Layer 4 of a small transformer language model trained on English Wikipedia (17 layers, counted from 0, width 96).
A neuron's activation on a vector x is GELU(weights . x), where the dot is the dot product.
The model reads these tokens: " V" "l" "ad" " could" " not" " ass" "ert" " his" " cl" "aim" " during" " the" " life" " of" " his" " h" "alf" "-" "b" "ro" "ther"

The vector x that enters this layer's MLP at each token. A number n stands for (n - 500) times 0.0064.
0 " V": 529 484 507 477 521 542 521 468 399 519 497 531 453 481 473 467 570 459 505 538 529 565 504 412 572 445 588 512 393 427 569 464 577 566 507 402 507 422 523 533 566 474 512 511 482 481 416 551 410 505 545 518 546 458 530 462 579 477 474 486 493 403 559 515 498 516 421 502 517 527 444 319 555 585 400 487 483 448 471 509 538 624 459 565 579 520 463 488 540 486 653 493 437 431 497 468
1 "l": 547 477 409 608 485 496 547 353 591 478 501 445 402 528 467 521 497 479 486 528 518 525 572 586 542 472 456 427 527 571 560 414 441 577 427 514 435 545 566 500 449 263 474 558 500 516 443 468 485 520 528 514 406 427 299 520 530 495 484 535 517 480 485 561 502 508 558 530 488 581 505 556 485 411 438 591 544 429 551 394 556 577 487 579 510 501 518 501 491 491 534 445 480 499 477 626
2 "ad": 614 509 451 493 507 566 468 458 540 513 493 488 465 557 542 498 505 498 476 435 356 509 494 464 542 553 492 354 331 560 524 498 556 575 448 416 432 491 420 515 434 450 590 570 495 538 518 539 444 580 520 426 548 500 301 434 497 515 467 515 434 531 436 418 458 437 555 497 541 577 490 474 527 643 540 651 478 550 557 530 468 480 492 456 491 435 449 474 436 505 739 576 469 455 508 523
3 " could": 379 499 556 503 555 508 501 740 450 589 514 512 484 479 509 599 532 516 500 492 500 474 497 534 523 499 665 432 423 493 497 518 423 662 508 507 475 460 530 529 502 192 539 492 490 514 569 436 444 505 561 461 506 472 484 526 494 564 452 467 476 517 561 457 476 523 450 567 531 501 479 502 481 295 581 494 488 463 475 536 526 449 429 381 543 433 465 430 562 470 520 374 579 447 555 545
4 " not": 458 535 577 512 512 515 477 690 505 587 464 438 562 500 472 582 366 497 524 528 527 492 496 514 457 483 575 478 555 373 423 553 440 631 499 593 453 496 592 557 448 188 470 537 604 455 569 486 468 494 584 398 546 449 499 539 492 568 493 494 434 495 550 447 509 473 434 587 524 516 479 487 493 274 493 477 450 463 531 504 664 477 473 436 573 444 502 453 504 536 490 380 481 517 495 471
5 " ass": 518 581 540 519 444 520 448 325 626 572 620 498 515 489 508 512 479 460 502 607 519 535 497 427 485 422 504 543 548 530 600 367 505 478 440 428 513 533 529 343 480 279 564 462 414 456 523 500 468 507 530 545 545 471 601 442 464 484 521 478 514 472 489 468 516 468 609 552 472 569 534 560 467 138 475 459 532 666 470 481 652 500 408 498 494 488 511 501 499 548 482 453 467 446 433 508
6 "ert": 566 487 435 551 492 461 566 585 617 483 412 484 553 499 483 468 416 333 519 489 480 482 548 431 556 450 487 505 416 443 464 475 490 459 463 567 482 551 494 536 489 320 508 457 443 553 525 495 502 517 556 523 485 549 512 567 407 486 504 498 418 558 430 478 555 467 392 646 550 649 449 537 479 424 473 567 530 391 508 437 568 594 419 554 525 393 518 449 587 525 508 551 584 365 505 432
7 " his": 467 504 510 470 480 425 474 625 550 553 442 525 483 494 455 415 604 613 441 512 606 531 522 520 472 613 527 486 358 557 481 542 450 518 502 625 463 550 600 566 462 106 497 447 486 523 586 460 481 525 502 457 567 479 453 625 522 512 531 531 486 527 631 460 459 498 413 495 478 546 507 589 437 301 500 408 491 495 490 457 446 615 534 539 562 474 481 526 506 493 457 447 485 397 505 482
8 " cl": 540 474 528 558 339 639 495 539 524 565 550 545 454 506 515 599 480 532 508 550 498 473 498 528 493 513 589 497 448 618 512 355 389 575 484 531 514 526 529 493 530 358 498 492 479 501 552 513 449 547 552 506 583 464 491 588 505 526 444 529 491 420 601 462 548 481 466 463 489 612 480 351 427 342 480 508 550 435 472 455 603 379 412 528 473 499 477 559 577 422 567 463 487 503 471 460
9 "aim": 541 542 427 489 501 537 524 549 479 603 452 472 516 507 542 509 468 487 533 502 523 509 388 425 494 511 563 457 339 321 504 526 528 566 502 480 445 499 549 536 484 300 476 557 481 432 564 526 567 509 454 516 596 525 467 420 423 570 474 495 522 508 369 393 465 442 511 602 442 500 488 453 436 306 612 518 522 596 558 530 565 503 542 514 589 472 521 444 396 557 463 549 571 430 509 434
10 " during": 459 545 561 491 580 487 412 606 402 527 439 435 533 489 533 427 451 507 519 516 456 508 386 545 591 508 643 655 337 437 504 487 415 532 560 492 503 503 513 454 542 221 550 494 475 480 611 486 476 484 505 386 551 500 534 477 437 537 479 500 524 497 441 478 506 512 454 466 462 537 548 494 498 301 540 469 472 532 495 531 372 453 582 505 482 474 559 475 505 563 510 529 487 517 556 470
11 " the": 442 517 550 537 478 423 482 539 464 540 518 543 497 475 481 432 485 586 464 514 558 493 501 501 548 552 549 487 398 595 501 545 494 587 591 558 496 422 533 508 515 22 481 417 659 466 520 504 438 538 511 431 479 598 437 573 505 520 548 470 493 471 427 497 485 520 423 496 504 534 470 649 484 252 528 539 526 473 475 510 417 485 548 551 525 443 480 491 476 547 540 466 502 454 476 501
12 " life": 515 486 537 369 514 658 520 567 508 557 526 505 636 501 481 600 528 410 418 530 497 444 457 465 499 465 550 425 534 371 466 452 503 479 542 535 491 481 419 567 501 153 497 515 573 537 466 503 507 524 517 539 542 425 447 504 523 585 537 518 489 583 559 474 550 485 464 503 454 538 424 451 484 251 508 471 530 536 455 513 527 509 563 485 508 468 523 496 561 465 404 489 537 446 458 515
13 " of": 407 532 484 541 488 516 467 530 497 530 402 499 489 502 539 486 451 460 468 423 528 508 508 543 641 507 583 612 318 559 569 558 449 491 655 539 500 436 522 516 475 222 541 514 407 522 542 468 426 484 547 424 524 491 511 559 442 488 506 532 477 506 462 398 464 524 404 500 456 495 487 559 508 227 468 498 500 604 487 470 410 436 580 629 508 557 483 487 503 527 552 509 462 537 521 538
14 " his": 466 490 498 455 452 437 476 631 556 543 458 529 484 499 445 416 593 609 442 498 609 533 519 527 468 624 506 489 337 541 497 560 454 503 510 646 474 555 586 570 467 160 494 445 488 534 589 461 485 519 492 471 565 491 457 631 539 497 526 542 491 534 665 468 454 491 425 471 468 560 503 564 440 274 494 412 489 482 486 459 446 629 567 558 552 496 478 533 475 473 429 446 485 383 525 490
15 " h": 417 538 544 545 448 542 549 591 426 493 626 477 459 516 507 446 516 484 491 582 567 461 522 490 549 535 514 539 548 504 438 518 402 484 551 533 540 516 548 430 450 230 481 515 487 489 510 467 551 469 466 528 581 615 532 505 526 427 502 582 508 387 631 418 528 439 484 462 468 481 506 429 434 375 427 538 561 517 507 493 540 503 407 539 516 504 462 541 486 472 448 460 554 544 576 515
16 "alf": 608 515 456 486 574 521 513 635 398 619 519 484 564 566 530 574 348 500 503 465 370 530 459 532 546 538 491 456 503 500 572 482 585 522 456 474 524 522 438 318 514 360 542 499 403 427 485 497 427 509 493 448 588 571 475 511 453 585 493 508 471 491 494 449 491 440 486 587 450 582 519 497 509 182 457 483 436 489 483 510 559 530 573 574 466 553 510 499 403 550 336 491 490 485 520 518
17 "-": 509 409 526 485 415 422 539 521 491 475 548 480 486 539 502 434 480 517 511 505 542 508 469 447 591 543 536 704 473 471 477 442 577 518 504 488 508 496 519 516 476 400 499 550 584 541 458 512 501 493 504 473 485 500 558 466 261 494 522 496 547 511 393 487 445 402 448 504 550 567 516 503 521 216 546 514 548 615 547 470 463 606 514 473 486 564 477 483 523 482 341 405 482 518 507 484
18 "b": 650 561 446 492 448 417 584 441 451 529 544 499 469 552 526 531 454 533 443 462 449 522 398 558 603 472 382 438 405 404 615 414 526 497 454 531 449 489 595 546 523 444 443 538 550 503 537 509 503 502 513 448 530 533 457 506 526 538 465 513 518 436 343 419 468 494 565 478 438 481 495 509 494 479 414 599 530 687 518 481 474 541 499 514 470 495 516 470 504 552 424 476 498 601 550 493
19 "ro": 402 393 462 481 418 496 487 468 571 543 475 543 431 464 544 414 588 523 532 483 606 527 534 558 567 522 450 373 464 436 512 455 585 426 560 501 547 576 543 533 491 411 544 508 635 553 488 502 558 436 517 502 402 385 444 736 494 501 515 506 470 502 473 503 505 437 537 484 476 546 471 553 513 277 461 573 546 459 536 504 523 565 507 520 453 512 522 509 506 367 294 523 519 450 500 430
20 "ther": 518 479 509 508 451 629 410 430 524 443 453 501 528 497 489 504 473 498 552 470 597 528 400 480 505 662 472 469 395 487 488 428 525 532 593 443 432 449 446 503 478 352 524 543 640 580 511 523 467 508 459 532 502 473 476 669 464 599 450 526 470 561 344 477 506 448 483 556 448 401 554 427 440 396 631 562 555 598 534 508 499 499 586 386 484 475 520 475 443 465 535 522 516 455 488 527

Each question shows the input weights of one neuron of the MLP. A number n stands for (n - 500) times 0.001.

n170: 531 578 573 336 535 509 500 541 509 442 490 522 475 484 460 518 430 401 417 426 575 532 525 424 576 450 522 491 537 589 501 556 408 401 563 428 539 464 365 411 536 502 463 554 557 533 474 408 466 464 491 662 409 696 586 427 516 461 603 493 586 522 563 512 548 548 435 445 517 496 516 365 505 579 566 493 403 408 420 505 504 480 514 617 617 551 382 593 468 514 412 593 499 563 535 608
On which three tokens does it fire most, strongest first? 15 " h", 0 " V", 12 " life"

n19: 514 469 556 498 507 484 487 502 486 514 489 488 444 509 496 522 505 488 478 498 518 501 500 509 467 467 488 499 494 502 492 511 503 499 481 496 466 501 473 501 508 501 538 480 488 518 497 500 499 499 512 507 479 510 513 493 524 520 496 483 484 523 496 496 484 506 484 491 516 492 502 487 478 489 496 485 532 512 499 498 501 492 504 498 489 497 459 521 494 496 480 501 496 519 522 492
On which token does it fire most? 3 " could"

n63: 421 561 467 459 488 473 533 496 496 467 516 569 394 508 490 546 521 572 572 423 559 493 498 554 464 475 487 555 508 498 553 481 436 535 475 486 519 490 420 403 578 481 426 458 461 671 474 490 479 700 484 533 504 517 559 573 502 491 430 503 437 562 566 528 539 497 485 487 503 587 509 527 447 523 479 482 467 530 575 466 569 496 561 484 466 506 546 509 492 460 538 505 404 473 528 527
Its two highest activations, in order, are on tokens 8 " cl", 14 " his"

n179: 505 517 510 511 499 509 506 510 508 501 498 507 511 516 503 509 500 502 505 516 502 519 502 503 513 504 507 505 509 501 500 510 512 504 512 502 481 507 508 508 502 501 511 515 498 504 511 528 500 504 517 512 500 503 502 505 508 512 518 511 503 501 498 506 503 501 507 499 499 509 500 513 518 503 513 505 514 503 498 498 512 508 497 495 515 511 519 514 505 504 507 504 525 510 510 499
On which token does it fire most? 4 " not"

n225: 358 411 589 548 554 404 409 403 445 539 501 512 557 399 469 507 593 434 449 611 552 567 517 423 411 369 639 576 554 301 520 491 594 350 588 436 488 439 467 301 730 516 567 361 482 399 414 435 536 453 491 493 410 502 553 611 391 422 376 425 435 434 517 769 633 638 537 584 500 430 633 370 432 617 610 397 504 251 504 697 369 563 557 543 458 604 565 383 665 593 488 653 553 478 446 433
On which token does it fire most, and how strongly? 0 " V", at about 0.48

n188: 374 803 521 554 567 309 604 455 407 557 627 525 466 431 525 398 657 583 592 484 435 577 560 506 563 690 390 489 557 451 477 454 582 437 469 312 455 603 465 439 419 548 447 563 455 553 569 592 452 560 524 645 347 562 517 501 436 317 535 487 288 666 364 547 432 596 427 383 490 550 515 514 542 582 545 554 587 435 586 534 424 731 383 609 463 414 438 729 595 467 469 366 649 439 277 379
On which three tokens does it fire most, strongest first? 19 "ro", 6 "ert", 17 "-"

n203: 441 562 567 383 512 547 394 582 531 496 423 609 368 500 423 448 512 615 495 554 531 561 419 555 343 515 298 630 519 526 778 663 529 556 537 441 592 450 282 377 561 455 553 483 375 513 579 568 517 614 590 413 414 542 600 503 530 375 452 526 420 594 488 497 535 435 499 533 669 549 606 603 351 536 527 509 351 387 419 466 650 577 467 487 549 618 411 511 475 535 412 482 540 628 511 563
On which token does it fire most? 16 "alf"

n128: 512 612 495 522 540 542 475 450 607 541 460 461 442 454 502 428 483 448 462 498 469 509 440 514 498 487 482 501 551 481 527 559 421 596 433 401 528 548 400 483 440 536 420 535 631 507 481 537 480 532 491 496 483 562 497 436 522 475 436 470 377 495 473 561 519 465 567 449 685 435 489 404 398 516 625 544 501 565 461 550 441 461 551 635 538 344 471 494 563 422 512 462 530 597 434 570
On which token does it fire most, and how strongly? 2 "ad", at about 0.27

n234: 509 498 502 500 499 502 494 503 502 512 501 516 504 513 504 505 505 509 515 488 505 517 505 505 506 502 496 508 498 500 505 502 496 498 507 500 507 508 493 499 506 505 506 494 503 499 504 503 520 502 512 505 502 497 501 499 506 515 511 503 510 503 515 510 504 501 503 501 516 502 498 508 501 498 512 501 516 500 500 502 501 504 497 501 514 500 494 509 504 511 507 503 506 499 510 505
On which token does it fire most, and how strongly? 14 " his", at about 0.012

n106: 497 498 517 491 509 488 478 505 499 490 497 501 459 486 516 498 494 500 499 484 514 460 502 509 484 502 492 506 496 496 503 500 501 493 486 497 503 469 490 482 477 498 514 476 507 504 508 482 487 522 513 527 477 507 489 492 497 487 502 491 486 527 496 513 509 489 505 490 482 487 516 479 482 503 489 513 507 500 491 529 508 507 499 491 485 496 499 501 505 497 495 489 477 529 505 495
On which token does it fire most? 20 "ther"

n151: 495 502 500 492 500 494 498 504 501 500 498 492 482 490 499 499 493 508 510 504 495 499 492 500 498 496 492 503 498 497 503 502 498 491 498 491 505 493 495 496 498 499 505 491 497 486 501 493 499 509 505 500 486 501 500 495 512 500 494 491 493 517 500 506 499 481 497 485 493 505 501 498 492 501 504 508 514 503 485 505 503 499 495 495 494 502 493 498 500 493 499 493 492 508 498 500
On which token does it fire most? 5 " ass"

n25: 454 445 493 489 467 694 517 458 550 480 323 460 646 276 420 437 500 443 408 493 608 419 410 558 482 513 474 709 559 466 452 918 256 473 482 356 563 696 557 426 549 694 532 491 441 449 725 413 336 583 287 326 550 498 557 539 677 339 381 336 581 425 344 552 581 634 567 541 443 507 390 535 450 520 584 348 565 197 354 596 429 561 563 458 661 520 407 464 618 498 356 404 548 755 676 584
On which token does it fire most, and how strongly? 10 " during", at about 0.2

n22: 491 496 489 504 501 499 502 496 502 501 500 503 497 483 503 507 500 498 497 516 496 505 498 502 496 499 494 501 499 501 497 502 511 504 502 496 507 502 503 496 511 499 511 510 504 507 511 506 496 497 502 498 497 509 503 499 505 503 490 498 499 511 499 496 503 499 497 496 504 499 500 498 502 497 495 500 496 501 506 493 498 497 502 497 498 506 496 499 502 507 499 501 505 500 502 496
On which token does it fire most? 19 "ro"

n114: 400 585 566 524 426 605 291 462 518 849 325 554 519 432 368 572 433 484 343 549 578 624 307 645 336 493 531 437 652 687 396 527 317 648 419 374 514 460 659 454 633 901 408 581 517 572 486 657 732 706 367 317 632 510 431 523 503 283 411 331 519 394 614 563 719 506 831 351 699 641 663 360 227 570 610 382 462 380 406 539 484 554 526 499 564 597 530 445 618 542 666 560 555 403 551 584
On which token does it fire most, and how strongly? 8 " cl", at about 0.45

n150: 525 423 618 533 537 690 547 461 567 359 569 614 562 530 530 581 635 480 544 550 478 286 425 379 308 545 331 498 512 635 435 584 429 499 583 479 441 543 425 544 693 515 548 546 520 418 697 497 519 493 500 347 553 721 567 468 414 556 338 600 448 425 469 607 524 641 471 472 398 404 433 459 407 615 656 162 515 340 326 480 566 347 495 719 583 463 549 466 490 523 509 671 433 655 373 483
On which token does it fire most, and how strongly? 8 " cl", at about 0.28

n120: 394 371 651 477 533 454 580 472 401 424 436 653 513 574 532 477 579 523 636 473 689 328 652 395 254 484 455 543 654 511 439 542 430 436 595 399 552 543 444 305 577 519 402 513 554 472 613 416 406 417 582 527 485 482 798 470 442 509 492 416 369 628 472 457 526 435 551 525 315 518 491 597 409 519 614 364 538 392 357 470 605 487 686 436 537 562 538 398 274 591 498 477 565 492 424 650
On which three tokens does it fire most, strongest first? 5 " ass", 20 "ther", 4 " not"

n137: 488 445 599 490 554 667 492 501 667 422 590 364 675 348 466 283 660 487 578 508 681 382 503 389 461 307 566 686 523 635 423 522 640 403 474 470 575 514 291 438 714 718 350 530 522 502 610 401 363 565 467 438 377 322 648 390 393 436 439 332 311 676 489 504 622 499 356 448 302 487 670 518 331 550 580 442 402 486 497 573 410 575 509 474 558 537 422 593 693 532 417 565 698 531 462 463
Its two highest activations, in order, are on tokens 17 "-", 6 "ert"

n169: 198 461 574 411 481 452 388 486 632 463 507 550 619 489 357 483 433 365 390 454 710 439 293 434 438 299 671 420 527 612 642 495 416 516 491 493 544 631 519 443 469 548 439 558 464 417 394 361 389 661 475 475 404 459 649 468 690 443 172 527 480 475 345 734 694 420 350 407 532 580 565 494 439 766 574 343 426 475 434 616 552 572 514 600 619 487 601 584 462 750 515 649 485 688 629 556
On which token does it fire most? 0 " V"

n45: 440 235 506 333 465 365 564 391 488 596 334 692 338 451 368 372 475 641 593 630 723 365 287 681 381 393 352 503 855 555 465 554 530 515 413 518 503 511 527 426 662 632 456 406 339 559 404 482 497 695 596 484 404 373 467 404 531 502 420 749 342 426 418 721 797 755 742 492 501 599 403 416 460 544 520 294 341 460 454 503 462 542 486 509 448 429 513 554 724 664 554 629 730 351 356 793
On which token does it fire most? 1 "l"

n136: 546 389 487 407 553 482 524 482 493 443 488 528 363 495 523 671 523 622 482 355 556 560 644 642 498 584 498 461 560 568 506 534 465 508 556 486 545 515 535 452 407 602 520 444 567 563 345 481 493 472 663 647 507 560 482 351 577 467 586 413 524 434 527 481 445 540 400 357 345 486 460 518 584 468 548 435 503 467 623 492 455 450 617 492 477 472 551 473 401 450 479 334 647 708 503 626
On which token does it fire most, and how strongly? 1 "l", at about 0.12

n30: 468 350 568 411 465 545 558 486 382 632 591 307 562 562 218 495 636 465 366 513 552 435 526 490 81 540 621 597 587 423 615 711 222 549 418 519 522 745 445 229 626 676 618 370 318 455 734 472 291 480 548 499 664 732 510 672 518 501 433 436 538 525 608 443 442 432 390 651 477 493 360 508 304 545 406 479 452 78 477 562 440 245 691 353 566 778 450 714 622 666 461 414 529 772 532 620
On which three tokens does it fire most, strongest first? 8 " cl", 16 "alf", 15 " h"

n69: 500 522 518 489 504 502 537 510 508 502 499 490 479 498 489 503 492 504 523 530 496 525 499 508 501 510 508 498 512 507 497 512 507 492 511 495 488 500 511 514 492 505 512 505 495 487 500 516 470 517 492 500 492 514 507 511 511 496 497 501 501 512 502 512 504 484 499 496 493 509 505 506 538 503 526 524 533 526 468 493 513 511 502 476 515 499 552 514 499 490 495 515 503 518 497 493
On which token does it fire most? 20 "ther"

n76: 521 521 522 524 520 508 490 497 494 511 515 502 466 527 510 519 509 476 474 520 505 497 515 490 497 474 516 501 491 507 497 512 490 527 494 526 529 535 494 492 526 499 516 500 496 517 484 521 516 482 490 506 479 493 528 511 507 538 479 501 487 520 482 481 506 489 488 502 513 485 487 512 500 505 486 489 479 508 520 503 490 493 511 516 503 512 470 492 509 480 505 485 506 476 511 523
On which token does it fire most? 3 " could"

n155: 352 471 480 512 587 341 566 272 531 642 343 738 498 559 379 672 421 542 575 728 547 387 554 507 383 554 484 401 802 683 533 578 395 433 340 327 558 500 607 437 480 717 420 235 342 498 414 570 518 510 460 584 495 498 498 513 504 623 534 469 579 456 346 506 503 382 583 488 414 502 535 285 584 653 604 134 467 137 511 395 614 511 600 358 573 558 477 454 572 668 519 414 521 706 536 696
On which token does it fire most? 1 "l"

n250: 576 511 503 467 588 543 475 492 573 500 508 513 439 540 430 533 539 536 504 397 547 511 512 513 368 502 538 524 514 489 511 544 428 422 509 516 458 548 451 535 390 496 548 338 459 517 506 525 524 516 472 539 458 544 502 477 534 540 493 405 487 519 482 559 452 497 499 467 502 458 525 466 470 494 429 434 605 500 474 470 487 442 463 543 557 552 462 515 486 405 470 503 551 509 520 456
Its two highest activations, in order, are on tokens 14 " his", 7 " his"